Layer 11 of a small transformer language model trained on English Wikipedia (18 layers, counted from 0, width 128). Numbers have three digits each and are written without spaces.
A neuron's activation on a vector x is SiLU(gate . x) times (in . x), where the dot is the dot product.

Input weights of the MLP neurons that the questions are about. A number n stands for (n - 500) times 0.0019.
n1 gate: 488721783365660374500487524401475716546246783173650705607355623674557600748575420592181488611356484554439691579437449591488850415508463298774597574435417680632620579424585701332596455512837438651630356296570622512426669583639663504356546396483310823421634529685597426284377608243516512581372450508554545346589425571341607434546531445492608586513570488520483728552238450248520463471610
n4 gate: 350430736557496367722336489638535322371549508781772500622702669488621724594322597629364755630496712385467342422473468485504573485508360426350390641428408394592362542625591629449539630519708523621644699407550492557328477288641447410339176527330485442782422496437402423476588612581496148568665519589449609488599710551442633461612281500295461492496359566511508548604196550438318401439447
n14 gate: 462671526362504389474354625192500557850375567565599599331428322351359561460566555438535658274378659613731388434394401644731287414355256496347585340414640418574439234195460483456223405705509721294336370210478697135144374627665577696576552552487461471421601478398654661596366259491800534721308274584407577478428646412509500574557675388614504298597716426628535589534509474416349638281646
n29 gate: 392620368694431724425573446470368440345424704721346701268627465683404602539984434509410564559648663678635509513251329343492606287329475375300752179650347420335564577431273613470834374776525433408577525770479287508496525330522437621717411202380517343496625530375325508411412445491492652294538593513491237538456577281371727630594428637474410554513529411620585632545412517397651424525250
n66 gate: 545496577621678841373620519185599358791315442511489768432618617523526446608462363519492508724660661489423621496419674291590599586247605314508289542511588304515306427597735538419458633378272474500423462450355485481561489638321402430430626481197519427339384404667455610460428603454424500532294698616431526730653307650543594474343532551485393252681595397646714463456394385469492508350444
n100 gate: 549538362724398670508597669562546471449616402521459521558436406458701706555361516534754294371924656766451389597525820467418500537353590708391316529602483549567362554737440488445475322450410682512276620626375623710716741286585574457500563567437446405500711253483578841635525580521795621487701679521597455605281470639263599457664579428592525348664276446230672443581636534593739550467746
n207 gate: 602411151508496541488293559460444432459286447624559350464237406380606524524427558549532508556819535377420520508646612388386377567460406626228831786445616468584620568390775468277306373600543615634618480746727457386592695644680409614594364428665328584669358504236578420592555504472500635298620560496654539504204407585638698749395449374424464398456282440582472779531547238585618480394488
n249 gate: 433423516440521463591594488431387447418785409771516532106329558622373451479353429484619455181492325601500512659455412435500218408378393549322471846603532620448553378496492516533459315281520496460471303394427413540621762683298456632645561338337439284569520334455325536559376772224242773391395496684348417455471676512311400363414470458508484568692681439425638316645508451266672320329492
n259 gate: 648267412642297561156549602571261312804607663404363461496516459560508480520572519464472488401532504484416590588355479424461552602584429658472500298613536551655348360472504200613347449800672508406694559576353512449568448204630386207700604352652520587552722472459387428342433412420488546348436607512617469283377435597504283419460475751416212732512785460332468315619476194302441409480386
n308 gate: 613458488537332534472287488566331343420300382405755598492360685541452301550413392387429483590406277714548534575784607652318529508401427743607416496310760423750521450416470614316371447694354741358375492720508646520619619297555577538339442397649459492376959281487569570715590218281459619240389488467400585666504604583521333402629604123736483496550484488448388660464500575379374492321411
n1 in: 553358347687437566613445539554428376430529311580386400198347415206589391482391380438628795583659415464649544558672680496624547600580603581457385525333442425496406478603463557408471328388464726439500540668532276454745478609415414581530616533322536287736361605482401341337590456438561374332330312555595379424381247526456640553511466645252336561518382464511518381584303463504418629393635
n4 in: 462454514409601561507410430461433550446254337394427591648609572511590457396579538489687682769479353525455573757766489666535599702393664547422417479392536395482468386453770518143453521738524444472396694511468406444613712628666514547482489589600387493390826553579406560526567557816599469566447691425478545496558417572608325452532519395546486409536127560333511521353528636557563521444413
n14 in: 637733305430639420629446581562583467378553504616468476697661584401544695462446428391370504348274549566330686300383393269788434626400260261624487438435463255586632409291381516332396832417476205248232389392619609467570636471487366542263475624471665473347283649408581488302525401612475540824537368588429569546521621396672651561749683358562525545533545446294566672504537646416810647549756
n29 in: 437462657360562488463392725587511703488387278481706462371461679439511404458362519531712435557561567352351609385658374352511572609561841485363699735593649613398591694597304564434658428454627515496404583389341627541386477290531654275438580305668500543664673325841481546707639504622587599402721462615689545362578646569662643543496416598343466534661462515731641563585639285600504617459343
n66 in: 537553810437481542470584493369477353580366392417692556698492577511452530595462720412542455819466459474528581504553181579256646363216530412470327597415560414657609406500632522726466680232359339504229317432575648463492594515508604089643572602625361418299462523485622429575358421247650355496609673553401692455558363519691485457436560486417557415587459598581723518413571378378626470574567
n100 in: 422332542424511669446518562573618542302620394358531318569686131500480374567426470422641420528732456490735600468419575503507427667284640616531440579548521401635497497588539424567433438545476355483468379570497538586545607497702606557358713900469531609570535465443405507402373472500642852529531514440402340413396606669486448492521621394521427750374552388561611513319507454764634414650490
n207 in: 500548544298722592600858382384540500600550552391536575601339470434642416544643338589522540659406403475562660342596571493496410439511639710318612301632464425438413620463380446530588348325589720539751699683341311511453713774226464585515332551533536448555585354570468558614734712544410374530518431518390454420642559357518561463624577427738420500482482664482700366658593504599324640364564
n249 in: 726465299271400576676488330438296406548694308614481372555581476535561657627571527214722496520691365461662656547675577477412769388508435512661480504469280280465559661405556252492322516429600310430627298484652531647574262469552496225295539469441496336673512504588734590684659685504562598415194289468334504539730437385325403544681669560358634373460558700538492417523612338369554434411519
n259 in: 603378424440381569430557578617583557661320388402333571658500481307278633515576474581458907455658500523440523706557551553533635541489630262530415530696553519602749799588438436235489680712522541474412361603575433396334274447747619473512352349432304277485286659423441459583459618663489449640417345649500667451772523492335564744462532619409716563447541527348345518558433691508399474325392
n308 in: 546590731559309292387210441636496513504694343504680631432298430517554727517367682418565260496479634615252430788474328606249598508727404340504579245579530462627752598742596420665371580406433644639651390522683500538402143676352706374430680188612555439470491534253387432491551603487598422447547389384759240440351690164582808481539522532543573290250703534304517442488584478673492551458567

Each question shows a token from some text and the vector x that enters the MLP there. A number n stands for (n - 500) times 0.0096.

"with ": 435602487443512485644543530620567468446529554583517515449119546517507591387530580532488396533490529513456509430392329409462369520661520541350428514564456515490477482439582701496409532506419522510408468465531343521533624449569415426473646536539458408496374459645615719540701572608444616383445426549541470509541400371476368313571374460433545485456436462511400560525542563617607473554619
The most active neuron and its activation: n207, at about 1.6

"ams": 403419570515433575497540366457471600414507561426353243373364293397289371635580383535479326419730497524246661480506360644568483414680597538618643436507417439323500484367450559692496651419417462448592401571533636341513482573626343596438624560504598597574527315345771515268494547618650377331627540608409489568488545362438452345378470585712642354415346477567546333584553543489439436691504
The neuron with the highest activation: n259

"en": 235483537344401683443339388465465640158546627743541456438454465390420340377628444517379523460610546487399704484685328683769525609741751780549488451422452260417399482266360484520488599362468485528494538424509577524441419572488582437389466523526387708481413621324510513243247528571734415581539516579568594588571569598484311458636259523537478397406459436610374546436621542421262528549578
The neuron with the highest activation: n4

"qu": 429468502455477669477580467376459432380389259639567495521392480355438476376518443617432439485531429624389512401652405644511380606572432545461474216408606437328463339457527427627376510491692428436564367450465910350548273552516805568442656394389521355544401503546601468359558654450281641424564306586424368645527142393353521447367332473662746372564350625824357461514492562422537463574617
The neuron with the highest activation: n249

"son": 430394504460524580568411561573450523394472382536325465232404371432533518255502311435396520369568753526380492334538339490527468410609760641594657323682443455470475650353259518683194640325278399441562356417540656490445461486566672525463647613557506747675360452450593346343514616634610408554621468620400503466328390429602396395573280559635480283572447490768392302453591622543377472645454
The three highest activations, in order: n14, n4, n259

"ta ": 458630568441464538475640492535524460506474385352397392476213606514511673422659506438442586668507398631462578334490411712375609486481703667517643385558469482346431491454408572568303446517314347348457762509438579493571418513442533460450558497430484538428333521445648349476526359538566510609453341517456391397661401504598404342463343416491495481376553570559365605289662529574386461824675
The neuron with the highest activation: n259

"7": 412509516506179864486568478609581594508333435570382404579374610671484386433521335554473622385392564600347454540464530669439593429653619549636445446598358389392558701306282527531219660413168432505476542444442489606510574508512612552456544435561662561593414492399670381408357610788593503467500429602306267580464302547491416464462228584503452448299417388666347486445633649499412318460504
The neuron with the highest activation: n66

"til": 413618662435393470447594429407656433481624288571627347572483489519450306306504241508327574556406530470315472212405422525468456619505409624600573401570511418241450491592447361497336673359545537467566580644533469383495562600310593623377657618247459707620344531528712527221556423652507309563511082384476442549508368656350319395530319504461705383467464638610307537392511538441414390646665
The neuron with the highest activation: n66

"gl": 388469593460439411556616419580439643292596233536490481352359647507658551401557562518331619490496508517270370718458247612428595717669488587607487449452330544419593605523509460431600493581331466502483609533392654472616610483387522372518627528587504644472235530309685366479408526673566393511594333515242506422584336684562366324657453614675498416373504539672304483499616492581509604616696
The neuron with the highest activation: n100

"out": 342787522520623577599553537439534470371477446609534415400390395587306304362539286535465511588409708461282602568561220560593670468465693689497624235296547421359546520320374488581420664501336478390661369529523554581447569566467553727400709487527405733492339292396692600234464493494574300559581429322580483477419605371357327409511432483586580470709501515734462397396561578483438410673431
The most active neuron and its activation: n14, at about 6.9

"S": 293609511601588742549701446708505673410540413574514458210293299453394547344745502576421391473530533463332509470569439583404494557766635733631442539564408598415557349459551485434487654511414571532424554435476583518557422536429597534491625519439656638490343471412567355332556395625612373456613519518213670492616437701548514322554349691498512505453487425560455523543498490413574409643641
The two highest activations, in order: n249, n259

"I": 421562604401420556673592467635578548565366489392550405315287299501586426507568369365426571362369532361403505539498477571368475521741579538537404353446333517444581478327626567406366506450501556706537697562452522564570591559606567401460623327417426554395531360312547591371503407700462294416554546498156662367617427500466342361519300737340503409425401464528298455414412586464583486583714
The most active neuron and its activation: n1, at about 7.4

"any": 427456604592483617579489415612501470287492437417306262288391266488495319525516328446480500435563760479399498321667357431506560473610630533581652339455288441513351640412351495634193629393372532495453395396414537486592425462614512513307698481453617554631282364511496672213673293664470341452591219436397618398232410571449455399604321589523421505386553471482478544409533490549516311467655
The neuron with the highest activation: n4

". ": 464471556443450460535553500454587427434467410597466389429065503560506430520602421476379527445489590522411525510437532360418554444386455440539551542510513575602474579494426565506478443460473483526504428580428350420613560417499588528466522416486484455525481541452547502718413527667525605646434418542339529499567585521480446404509477397449452550471413635544443461530477522501521437584457
The two highest activations, in order: n249, n207

"aught ": 197561503325428581532414530475372513520487419296513533333274459469600364283419572506429548493479467945442528250518438387266507432519469458551360563539333532473495649415424307430512506362390543295598538535489384479597508480440353582497536478382462606562408623516616383568655548546413485482443418581493498477579401357258417314561295528440355711419412547509350413545683540639599472669528
The neuron with the highest activation: n249

"et": 285652538406613574550395547478427580331416319589446435442408384479450427447395263620303301624502455398305669483567234803513606321574559615558545419633627472488547447412295512643372525375404610287528591474642622648462362381576559545545683582652381656595346472462521600218425532729543135507522364574482495532413621515553249481641413571457543325466534438636395245337556609427327510578503
The neuron with the highest activation: n259

"my ": 542575535663556433596404581418501492356451459352481380341201679643486355284514590470475393642462529595613645464508285519419559631456629327463493449491387521604485594518632623341433408342538451596423583415555477617545355550451557584293532589568424433568487478552584500518507538569558484399397324624420551333460409574564488366481220698508532311311408548525452373505489549582396399414642
The most active neuron and its activation: n1, at about 18

"8": 452574519492177720604507509545575563419437542537362399537420487698554378676392324572380610428441427506369587514444534760509666485743648508713575529764482479318393603370313557613248685557212464449504573472508475648569480511616585545487682499637700475641528545319629285395482569743596349431460514753307289534443397482454419471554258634493531367418529450674272237465575586591528539484575
The three highest activations, in order: n259, n66, n29

"ally ": 188557532511571621588321517763484517443595413490445491408250543518348357457537716456561539578460470603609495629491320630403521640567469448515443379495510618489437503329584472448549694489302526440564465530485500576515529463455418560536411609549477674520330503428432407530404392585536414574397230448635600423482302418264373363382334428321358389517558660663201526610523612705590463523465
The most active neuron and its activation: n207, at about 1.1

"190": 277658551610399567633610463545448572387418516545406406548386621676536334527562543676383650436491614610204616272485623473535612390563507614479472344519388616366474526377366424498533631440259392490453521620701754596534359608568593294445671604640561403623536414395783405469361545643481356405521409696304545485472578620590394368420414731656465411444452487509113355613581577534559560559475
The three highest activations, in order: n100, n1, n4

"u": 359439521392410591524457526467629513415508465407387368378386369373583415599475399552467686425413392409396492361935441358421352487757651409400361323344481473297503570404573603512439657480623592536621705657468588445601591629516580365405648395356467600437522527270661713256485474722626411386477585529452558488568599775319387392516266658361600510478345659536548493524548509376517406473686
The neuron with the highest activation: n4

"\n": 450518563443411660528620436464456496439397406450485385392162445560441411364531672605449402462555604445364476455582595470444551354706423454657430370529416450643612545433329582562281410382449525483337520655486524598614463426569634532458600550574563609479448468320672458627544548623477510501590510604455535478523381605508401416365248418390429598403503499687436411535470643407495495479565
The neuron with the highest activation: n308

"peror ": 446393527512439575490434577607571438371425485503459449406213700540582464621547373514422489568545569345590601437567413329528460534647554415733509444560476566317561359395530282453543464391342426621535571519647508575572657474614589487488632497400456588537455479412459544519389472593519536610469338585628597239517524455350347295479281493411497561396484387594408565470551557638435492689736
The neuron with the highest activation: n1

"Z": 346507537422386456731653603697463544572479397351505303387274473510604529400734473420438540382515621316357484568576499567421428610745563653461473416509404609554505497423667508441487699466430412509445444475453583508649234519614610394529616392448562498541412396365540380321545563645552358404542518546184603314643475603474325305532457698405521507484488449592432574546543540556525408524658
The neuron with the highest activation: n259

"asc": 391566487541437597560405358456603546287498343630490453455488598469533398239533277714440608602375499520340565292533476545576578413671692529500667474455618496424639443534346430463371423429429202406632432581622851378529403467573564581361712739456577653616401365448530274434679676600319517495505341549383558691494537436347550331482401410650423433387479518601355781199556429606393514598596
The neuron with the highest activation: n66

"order ": 463612624486592593559585569436370460473445406317411482370440587396558256468495500409384428482560416294605614443493306638517677226323458264649589481587645700367437421544245430451524604361394334702528670501567357570592465765533518523634622316440778395397425557821572497548549500545451374525451221625581526430467315495477254363436288513357527624411444446703480538665496643620514413626384
The three highest activations, in order: n1, n66, n29

"O": 403572643444522548706601448600551524575187538381352401240292542437590445438678361444431559479411544463472451462527465534385328460749648597419456336433524592539555449401622556444406564413472520533462623548433551566581511352517633365489571398431502496365394465467601547379603525713591339450615586462104558518604535588473274340412403786484462405332534458525220495577440429452507448529750
The neuron with the highest activation: n100

"- ": 334468527258502529543472499325511520461391479395486403245184573592549477557524441559342511495495567441454502483512693485448511535659427520538420514514426533575526676458535693479387478493440506391396720535598342472608477482497581364477604432340586539522356470374598556686405487628582442491521633512388517441589454569443211395317334418468467514273529581657480533491693639384572449724560
The neuron with the highest activation: n14

"could ": 256500503468471561632381533786488559459588418463373461184300481480476454349456731436477489616592453678528573462458310472444612560582441418515413406440463415446557501326581449539546673564360586526531567584478447576594364559403420571587509539645535700558405507550570567495470385453682546604312292365432525415423388507236402374520300421267330325404558656645145637602482593731618519656501
The neuron with the highest activation: n259

"e": 217470459368488707453397525541632488395523290479441451391401394502379468392452507590484513517528571533321518389628365322667575506721702629580633299550448404517527616445342563512314537330370482364484481445431595507601410462405713652446725494588620576644185454243712674292559405716588197546463454568382470654509405634524356489718307558453436467312455424579329309361473370482509441596656
The three highest activations, in order: n66, n4, n207